Layer 3 of a small transformer language model trained on English Wikipedia (13 layers, counted from 0, width 128). Numbers have three digits each and are written without spaces.
A neuron's activation on a vector x is SiLU(gate . x + bias) times (in . x + bias), where the dot is the dot product.

Input weights of the MLP neurons that the questions are about. A number n stands for (n - 500) times 0.0009.
n19 gate (bias -0.127): 511215359478401530404607604549761641566403391427573659373496486518436642606732581617342598518381434317522429726406654607695414405771377479417529688403540255474479647316510453620504381503615485563553302326397660398473556543409435539837485532629474568399612507351541423470421470431497603288617535584474406454435390312496641497594459472261618507356633475273482448420519739486575458671511
n35 gate (bias -0.065): 454527573689707671305232547491630627547545483671500432488409561648337337449617482424582361469460552669542560491504655432745732560443326413553588515690468529572434699739595461608281252421532681223182431432392782643537688667459429469581460610424437493598315272678526496714273688572530558326398305655557652340582566629583666652538529455612448324268565622485524511730317500508441471557643
n48 gate (bias -0.206): 500671555580546461480667566583479552375393211546390496508396337740455397554520260613440450367568412318409452464746401389471702468567463703492550551581275481371398430686488496633513389357726466612548359580467697346496202637414280549726333426728496567694286455834457784588451753421540565373251312325818268385332448384679383377480547583626458360492404623538463671573326512500227447479354
n50 gate (bias -0.061): 523422626743668492429410567560533558843584636396508637562405629512325414547535500424455308558438668252284265426344442181583401565503536271676581425394608415644582579481542516353371361390457261470562373481489350743475524526466656358639296578784659481536563597481478577471204266412618547420455581408602603875601363217676461468412397523339386319549627378533492521338580474445418521296677
n70 gate (bias -0.323): 350417525352427320689726508649654528369512543484363624571403457553504458417763359586664512571511614524514464314450429438492576487614334391481295561363410624467480396468340371901534417651628508583479400438325705329615507649549547696883642533484633423524636298496781519526259450484310480461731332466442542304477475259751535333640693561389752437324402368381613605418511402592242629442567
n87 gate (bias -0.123): 403353602656415516460496436604476325290258537515516591414385233453567634678462776488452508578413708470420674692387595438408694458529665412614845446275523521565549621627382907414472618562680477504420543272338463565424497363407524402555473394592503504500521620537583625454356464523676541581398689266547659634604448662536578490397456369411344474504570481430286308571694425568396240303314
n117 gate (bias -0.148): 294371504686596681410317591478614570539553308448677496465424706544590537474535461528339284457616231341441639617534484504639488305490588439359564534273556599608348449504277547504421770519590484470467434611307457504596462595270504386731504279404813711417578523256646435544559615520485594466648500025553343425597471546513674432611273523621459439451546618482433322346420434677194673353644
n169 gate (bias -0.056): 478688600408318376491530452584519478549381476659508629474327468645474644622418544587586390504393329419451416738399477734579582463388383471605538723591250441553500463214453863555280306349422508455402488561367829462666480507181528671547318493700293603459447555428624663472504418701529552417482238520535395584581516464476844436428504632664538409685533608420515483451510399399539580481671
n185 gate (bias -0.125): 519478430523467544421497526505557446553387343595424413437441378526273527411484695375453592583584881522611681603472456491630601521528637331553599392442739642628391494497528639611555591394583566493507500519561317405658472530582632681445789488440549528743512752506500443557332399562369372394509462383507453509515411371462462561481466636421450412469494749569575436449594385235356420406577
n229 gate (bias -0.183): 394617622352312689533394659524592507363611460455484390594474539417584562423728759545353590664514421380346347610375218475317437581506504450410372528510316441594449563569439611460632773686760314597656427478200653609445452558452484555557388513511566599656538420500777428442615485609368555368475489465820349339577305371524453537532690426553443352659200548387593279503461517470528500649442
n250 gate (bias -0.026): 632438932738341477428729415435592312442422471677319384535581663350324491320518408455267523351644704356402375515573333483500196456729248245677250525448369670636328389899704567456552639405358281689519315422289650455462500463477681616520355709552468453719731606491677634393540477667410341728650687410229780359314528470694701411465346688377596465572448678566437395537484375358310510426616
n255 gate (bias -0.106): 550441565587603469424567411520654330371525326380572467334496394517504663695492420367788719463473461554545408514279686357393793640554487488500535657709431224363487390558521895832611588398666465169696676479500601813545474716478468546515530301521617306797512416258444562272703460225361710512301385477640203573444558533397488404611349524703491533464256805465381366358530623513576437491522
n19 in (bias 0.092): 491449541416402428451527355539513542523450647540545608254530386528599623239632418543364491420383488458348552430456519465625673393593442389597704506424295635552539358497541327322459509386500692576503607485400549322622616562482442536563454568544419388658649470494494394576446387552462512509590453477600636325554586350705334563647627419488422456376494452419460363339623503533514471359639
n35 in (bias -0.026): 610337545493544381459523443484371800412598653507468727365358380572507486393567663302458602731475326391435382493516458461547557537520646243412486443639316513384660564546588429652822563351546597398543587533389493623493538276397532611409476594759407577537335666415634503403574584534682350416555438482569433503494603604479579403418620516572417405442523537363395619459328415510506576528272
n48 in (bias -0.083): 522519355574449714541691562565652494500596443510517644473321452554346458722491483573507563338506367509635621548596510485353563466513538425503624385612484704456543599570576506726477646386563529446428542651628459399460522592641523550444440452491528360665532506575535615416472614421500466467267655420375282390603589385391491308449428593398266427571518581645509618590366599460417270368338
n50 in (bias 0.008): 535359401471616671601553596489585580612714531355389651503471593449602359445617449504466435640592395640579423461748522376378225484476392535490660334500547453283408536335330611563357470555490387527853359559500481327651425592484363632558630381358615666457530373645503510232379660576552330662456281599419567477473410382598531519784545630409331399694577632593464545454607707368615523493363
n70 in (bias -0.060): 574517500573348518574420503574468414423412599317333536390421536531523419300345552555454531404594538543288494619487450320476527455619534454418593490570421418624443568463507412583482620575649291526575556379470563575482627437210409246317304647381318652507516510448657628670517436686552396556575685428507415436410389691446467463480575747448556549452358368616435751535727529507455692763542
n87 in (bias 0.044): 455365504414365409446624399455634329409419508578638530473482403575572446630382415613449373394388535459565503538675642406623350435554574611325450761513514588557362316414249552531493355419529493799573522524503617627515470458564571469538574384727683530605533421247480375419608602433527486291310822303367442522589698625648305469612383487568586571596656699590447645425540461403408276590685
n117 in (bias -0.075): 526561407392643451452538628375642445640537437556434483371376678461425342401366674351387423443592452457340611413587668334588479506442456441458458533413479683533596567543554550474531527486447413459309546483445433379584643430462707386497595569372508539342381532466633494617596631622514509573407503410292567439508574483422566392605442469655338557366483409576506511666567588544301365412384
n169 in (bias 0.015): 711454562730320347549579467554524595555426493551575416454372616784441549566603524558665680602580493536515482541535448555436456445414338604481398554539368506541348493658581674484320226623421610493299632578569693754482494512410303497479317530617578513537541626561351623500490500469552261494292432432579322473513504412532516458529185638568249490624487540432449527438547343276494769438601
n185 in (bias -0.033): 494392343481623416622306491510290518314518386528520464760632413475475529681522508468572484622572503399332587706536516476522669538404685603446487328548503584633759475647527494512589574422665609442533510536478388487559516448345760643478585584570514334481209672512459542601519386541434500491497552400455552503388490551338543551430464443570522464503564702480302548390519552631415570242477
n229 in (bias 0.009): 557512475503497392227515396591440449666518516531634568386371606491482506604336393562580593470672438422573591362397596582611524473524555627580569413505599480463464442410539534551564341447444578404310500450623344534448385489362657418591813539530489707543633690423387473579500573385409551727643667428409513641500477568442404459423420436697506414654604460426411602551425491662454533355579
n250 in (bias 0.056): 625395395458695249404613598441513532287764606367448414336829654688452360353484551853521649717526288640428382518673683528414365635609409559567567364581533287467516329568468807548418606413452446522633402484697473723370514617482504251533657585635536562312400758532403472330394666695602706437496683461445329507488427282725448533599714625529441365204612516447619644222662496365403491504474
n255 in (bias 0.064): 517679467460284548465511585494419705415421584568659466549439572449518662388338455572359356660546514420403497379428644637514233320619357291452558261538493487565433327437559259430507644558468435604586463775449388439436519474630227726545500644641494618479547248288507479589528408529514496360456617564412544336567377259601263574455504541663540338676638567533689625424500473642309648526640

Each question shows a token from some text and the vector x that enters the MLP there. A number n stands for (n - 500) times 0.011.

" Al": 453444450644574511823487559680471513490523485593446501400538539515509501436484477496522471476464468489518570538478514505445438444574518363376523562444410489499479472463501494458511530491535474474492527504540449497521666523491489525529477450505517524555487465433524553484636539492518479452497442527522478425511508537557593465533535483437509545446497507566529484369504324494542509504501
Which of these neurons fires most? n70

" and": 456505449605530540808491533744486499528440500617516565446481503491519500478514504487463467497455507487559591539508538499516455472470513413438559494459494545504501472454494522492487526498481518469460502492541463494475698573460439517541586486531501510505479453480465529523592529473513492463498481508446469419491503470548539499492468485488526593332488506600487456389484383485433561477485
Which of these neurons fires most? n117

"ew": 480453452680528521761513564711492463580552479564502534386522440467489470459463442465527493485442548515559496536587490466446499498505493471390569504423487483509561497481490566429479536480494505441524526495568469525520687574524474511495456475489487492506482484503464578496573517498535482473499486496472528445536513468551583462490511487369505529427496498643456498329508424488528534502507
Which of these neurons fires most? n50

" init": 501481525610515466866495587795515469504452546598557549403525447502505531555441503515541488472484495483549573507532523412436492487554516460401484541443455489453518498494490533481541529524486481515496521477492527514487585502473549579473476500515497518541478432482510550499512463505464456483485465469545471369511620519519580485471483476482551585426509448581374466398500404453456465485447
The most active neuron and its activation: n87, at about 0.9

" den": 435465520594561455800577542705505450493471542606511570384520399507493562528514495482521514495365528484548575590524493487487493474535514444407558549459473497462499454491478511515480506453499485484499530522517501502456634544564554523546464479499480516551469468438519590497517482481455480463486413491508471445511486517547521466482532478430600538371485549556461468406508387485485456448487
Which of these neurons fires most? n87

" album": 501491546599586520908462591661483489578505466575545470459558432505476479485511473496530517503433445514654539507525474454502466530462510500466446500452488486483490480460503555496493502521517465463504504547536523538468702550507484468484516515497466495488472407472472506527508457475495512393500412511506455354479456490496545517478495495519536581475489465568481461408490431504498552540504
Which of these neurons fires most? n87

" Or": 498478509650570525818518581676453497536475449495519460425528559515501490404540450497509452492443468504549540484463523499438458430539497413444440467458507536533524464527491509493503518534550478475443465557566507450492705508490470476410541481500513513538486461483513504496603519526502510460506492502534485385483507460550633421592499505509533629421496478574437468380509388476448499478490
Which of these neurons fires most? n117

" cult": 529478561611500515845500590682506557479504454563519514399527494514500469476445468502557517484502471470585521514504488487396391461492515478432444530487461469517569444486508563500503503469486479467474487510524503553403713419468486504443574535503463497517508449454511534507516451529529482529512519465488498369460439439529592530506425510462531536387508542544509471391514400484472486513550
The most active neuron and its activation: n250, at about 1.1

"ten": 449420458591538511892519513688471504507517478515517548413479457513503503545496419526550489508418528516595551514498522485433561502496514475456525470428419531460499495457483539521468508484507513467516479529576422532526599518505516503418572500525453498560477509459463517500538469489497442443507474482482461440509432481558522517514529499429557588416509502569445496322515387478520475502499
Which of these neurons fires most? n185

"il": 474477441620539462840509507765475501502442529562507551410532481500495490489445472462529450479421533511549543512471512482536468510549542477436460547441480501519558461457494512488485498478501484459499510513598473488503749509509476474495472460504494503509501503499463530494583443496521511467500499477476520462489495496607563440501525496503508575335481478561496474348517451470519548508493
Which two neurons fire most, strongest first? n70, n229

"as": 486475490629482519763509534747492496534441410576496527428520487504481531492500416504539525485369504499574587510518514481516415458568479376470505500439515472492561465469496547495463503503497482480458471557608530461471660553509481532453515480544478500561502479486464478491561506474520502503511447514494527370474472477556625508458496503493522535402506487552463468313510433475547478493522
The most active neuron and its activation: n19, at about 0.68

" H": 472477436578534490818486521728482522475496506563509519420529423471546500477520487491453463510418475534529542512468495494459509463493517408482506469447469478506516456453503560523498550448520511433468503570563549506493631564525443554427439455516553506538495412476522508483654487534518472471479512472491493439502535449574497434568520494494534557404484525556497518377482410503496521516534
Which two neurons fire most, strongest first? n255, n70

" must": 496474489675499540795499517733483454572425456533536501406503452473524464492552532479417464504483618500607544503564561485512433439490499445487532529512528540511446451484503532504506519446443512502477521511508484477480697518528486498521416475483463499530462493518508579516544502432472479533504399526469533404534466470571548436444499503413558602434499501558467462457488394499485456461493
Which of these neurons fires most? n229

" mot": 540499502577566456782604514749463527532434530567567541400549422522486465517508427496471483504457471500562518533556472526435440481501520406490419530471493510536454491538489499500491501491528481451458512472522530482471578541523454521449487480520446530570503441499518496503471488502497498449498527531489472285508448408565563515510426517511542560384492522579513479432519432499454449520420
Which of these neurons fires most? n48

"ra": 498384453615564500754551492675479539459421485607518506382535482508503495486512397497521458484432465537569547579565531485496452471530472446403482505450432496484530475450499506507488526440504522446478507470582459489484688560512518520489499494522498494541523482417471535489614485455543453466517437478476530418490499517523525444484494505442542532371509492503527506350510447529489565547553
The most active neuron and its activation: n19, at about 0.81

" d": 461505482576534555830591556694492485498501487543511526342537420528493542523479445512478496462442480480587546526527498493501458427484499389465526470440461496515515450476490568539456498466515497455495472566554527480478662524550506528433498487516515515575496449463521587494489493481465510480478424472480432384515487471559476461560468500464552553396522543579507504403499446513445505463509
Which three neurons fire most, strongest first? n48, n255, n229

" cons": 534480530640570481776523520705503456498503513570536516363512464532502521444388485513485472463435463481600546539483541496439399477459501487435534493452419480497527447502499523480460518489462504488425547443514554532442670554493538544449476512528484492576451407477539561501563521517552454536508466488511455350471556491543617523486483506506572475398505552553474472394506308511493516453509
Which of these neurons fires most? n169

" of": 468458476626607510781489578655506490519462509585498531460521431500512534439463473482482508513382498498585564545460532479431494411431485387498564513478466541478517512467519503504514516473469540469453509484538492508472672512518469470450545480535466502504473460470450515508541502492507478474511479508448474389492489483584600583505486498495537495337550492579473515406486386492471546524484
The most active neuron and its activation: n35, at about 0.48

" from": 434461501561552507840502575707471477550460489561487553396497471526510511485499496482501499522422479485604544554444531524470453465478502370525593493487448531524491475436517514507474536474526452443478509496500557488486688587481437567505530479538474516526485440503460548516558507486496468459504397522456434398460513454552566476474495492516580487406524515569468503417489414492408577449488
The most active neuron and its activation: n169, at about 0.87

" Cl": 494535461580492525780571473773467460565513549551500522437509469504507493501505459488524504529428522499553520515522528496456483474495498304469534474429443479505529429481495547515537546528529445418467532558538589487547709582536479566458436477504512486556490439489520492488553514488478465479485459482489454381477429413554515459542480485610554558447483516549471487407507419528482540459462
Which of these neurons fires most? n255

"gan": 514417460569509469801548574800507508477469482581533514398562455486503532535476465493537503510372504523607532481538479488481383484573505481439471488430456488477533476467513551498548542479475488490487495527569474518457690471491470542478481506510491499521491439486466532495618445489491410495510502497497518421466504493523574412475495480419556575428514474564475469353510445498488534490521
Which of these neurons fires most? n229

"’": 477498489567565473782488571793490513487509464630539496417529498500475482436577499505552526526362462509556541507484509510515458501504501418450542512483497476536520464536513471494520531446543491458481511523529489519501628608504464520460439458534481517533480477532473472513602534455440509449504430487439481312518505417518563433459485482394564548446475547518415495394491425514508569507478
Which of these neurons fires most? n19

" previous": 461451507620586471824461515709495539475452561629530540478570440508495468475500470487526474501488474493542522544462510483530450502511508346426489554469446468501514497504521472494537532456544515416492512519521484512463671571497460492443460534520499501528490407483479521526494497477483461454503413532526519349492469431562590550461477483470575566374492509555513493400505377482470479493539
Which three neurons fire most, strongest first? n35, n70, n229

" comp": 570455556640614524839534523710490472560480531516530457405523457494499539461450498492442454488467507517639562491517506477450453480408498494474470447473452525486507432547473512519480510485476467482434520501509481515443618535518493458428449506511502497547477417543527518507558481501477458521510505449486546349465548472524477415549528502576553532381505522645446489418505453498441560463492
The most active neuron and its activation: n229, at about 0.37

" g": 492492426591543547852536544684490465448482459572494537368499432514501491505481465514500487431475465475558532520581494489486454489472494481430540545504484486528494464485498547521499513450555531498477489565564533490516649538554489495433448472514480514558484443496500550496510515491504522430485414471504410361534535453537501491545492520407518543392500550603499526380493423506523496484433
Which two neurons fire most, strongest first? n48, n229

" r": 472524482578510507831491523715490477515445519585512547379465484537521502530420411510505478464511503492578537533546570546486477514498505408440524531436453483546580460474497553533504535435430474446457468539529556544462681591495528538480486488530491501539474388483525521490534452480504426483487478424462466385487550466544500528538416508446566507399490531572488498425502460532446524468495
Which of these neurons fires most? n169

" during": 432458509633568535839453586639507482501465466526479532392556374489491521469431511512512503545448460485572531527448563516449464419461515409456559546522498528499485509455510511471515530461490510477464536474514449521460653555500476505456548483519466505493492412495461544516528509533533462449503444529503451371488552495537577603461487481439572505435537515611485503426491411477509558463469
Which two neurons fire most, strongest first? n229, n35

" en": 528458470638552536814536551695525491506487469546525472377569397472516500443471543515423494467471465496609500456520538505472386419511509419421466503490483537525462475538517501520492500427463530504414470443526454507468645503491475522436456498503465526542481472492499579504578515506527470524505549539412504402492542475562491472526514508425546530390484570607531482420503391507499467503513
Which of these neurons fires most? n250

" including": 478459481574615505813425487757487510530474478556509545407434453521500540449477526475478506498366454508606556578483548522486450508469511425482568498464435507507507489450510466511483521472534534436441506479519535496494699568492460534525525478527493496524505401517488540518521511477542480459518376497493438344473577480511635494515516482514544525355501521495500482384485380481496505512461
Which of these neurons fires most? n35

" includes": 511466492648554502864466541754486500484443467516537563412448449516505524446488513494489517512374504495580578524460542483468466504428519449530541520474469513489539467469518471519506509508488516417439522472541561505434763511495455505499494484508464502523474421484504575522502513454573481464510340505498454315489548499492567481503498496510538500415507484504495506408488402502498497485476
Which of these neurons fires most? n35

"'s": 439493498535526553815466541710508481456457507616534513448523465490505509457553507504517449507397450506564586533448527529549480487465511379443497528468435506524519489501504509502456542441503515465485499506536545514434657586524485525410511497514483504541489402490456500526573462464471504471497480523474518354504503437525628459436474487472534535377492549530468479421489403536469561525535
The most active neuron and its activation: n50, at about 0.33

"pl": 462460498576503449757518475763476511520461546615574528435508478489492489485485471499587471519472564541534516543543498462476560534502515417416506490377432460473540418467473587494481528492520537426459529497561483534440696564509480557516478496524498520530470400467516548492582442480514450441503521515460524412494451442587498450508461485524586473373495533538457496348511469517410528489552
Which two neurons fire most, strongest first? n255, n70

" a": 470481430573582533845487518690524513480461469520532512412586488489520518488539546501490429455495451499613607500470552465490479458468497430482454520458459526534492493502506438484445526446477487458453501512530480485454646590513495532343490512503478501552513428488484549508557455471529483422504437523460512362502491485505522494496487507492537576357520501589482515398501439473489550540563
Which two neurons fire most, strongest first? n229, n70

" those": 473467470588538545796483572720474517573494554531546552421512430498512510478462450507508436481488470509555477536562522494476430430478481381397532531443446483496543507486506439500535523460477528433490525469540468495462743575469548470435530525510469491559475428465490563522518499432585507496507435540560499372504511446546616452494486489541520490402510486557537483397500395494470480510464
Which of these neurons fires most? n35

" ": 501471486634552505808471532754494487483487496599499541422508484512514525458492473486458441493437457483543578525496486530499477513516513373500491469418447463518528456449489528501488523459517473472467488535545509469454623601561492545497503531516501501556472440478521522513595452496498461475478435524473483348508465465567578506464476479436537522430516521545501591409499434463466565472494
The most active neuron and its activation: n70, at about 0.47

" p": 520468518679542523782526538686509457538453472552536508442531452504495503528447455499470461459454479494558538520528511460444400470461499432473515462430500515513555474478482581535456514500527531459488486576561500500462602536559447520369478478522529497540498397481513527502518492514536474434482566490474445354488559421549516509546449507504562600401506528605479507414496452518465488480504
Which three neurons fire most, strongest first? n229, n255, n35

" fac": 489510503628492502847503616736482432500440487543583522423406481504492532495452526491554484502454512520539555513514501499387457507491486474476482465448454466494534522447515552492510536532453533479422493461540560521467628486497477489469493500485487514557489463491524587505563417521499513431485490459511463416479546408604585528502448505424580536388546484558469460409510438472451462539471
Which three neurons fire most, strongest first? n169, n70, n229

"ied": 466442451594600490831486526723493455511458484546560531428518355494487513477483481507542482483410457506625583506504525422517453451520487446456520518417455498478475511468499543502435518487578524466451505452549539512496676550492540539482512515531466486526483448516447507510540452490447466493504423515489488362526534490593584490514540491469522578374534482544486493395503422492525516490508
Which two neurons fire most, strongest first? n19, n229

"ster": 502462453642569484813531567666490484498454522526511556422470497498497484500425454519515506504412522495531476495504506415475413518477483479495530490435453474516531518419507539519522516490552538476493467498601455494548692526522532465441470505515494485513517458502462511503587443516528417429510416477487477432458518481574602481519498498446575565463491497574502481306514412515541478503479
Which two neurons fire most, strongest first? n229, n70

"J": 452502468594526450887487469709506535532529531606502511475605477480515497529485410498526483511481440495588544560556525479402468495514494380400552460427484483472512447394480517477500526460504502483483537512566482508535656570541489516495523487486515490496481426451513485492636524535489457481493432474539495417518504516549587471535492503383516453413469558558443523395494408507502521480541
Which of these neurons fires most? n229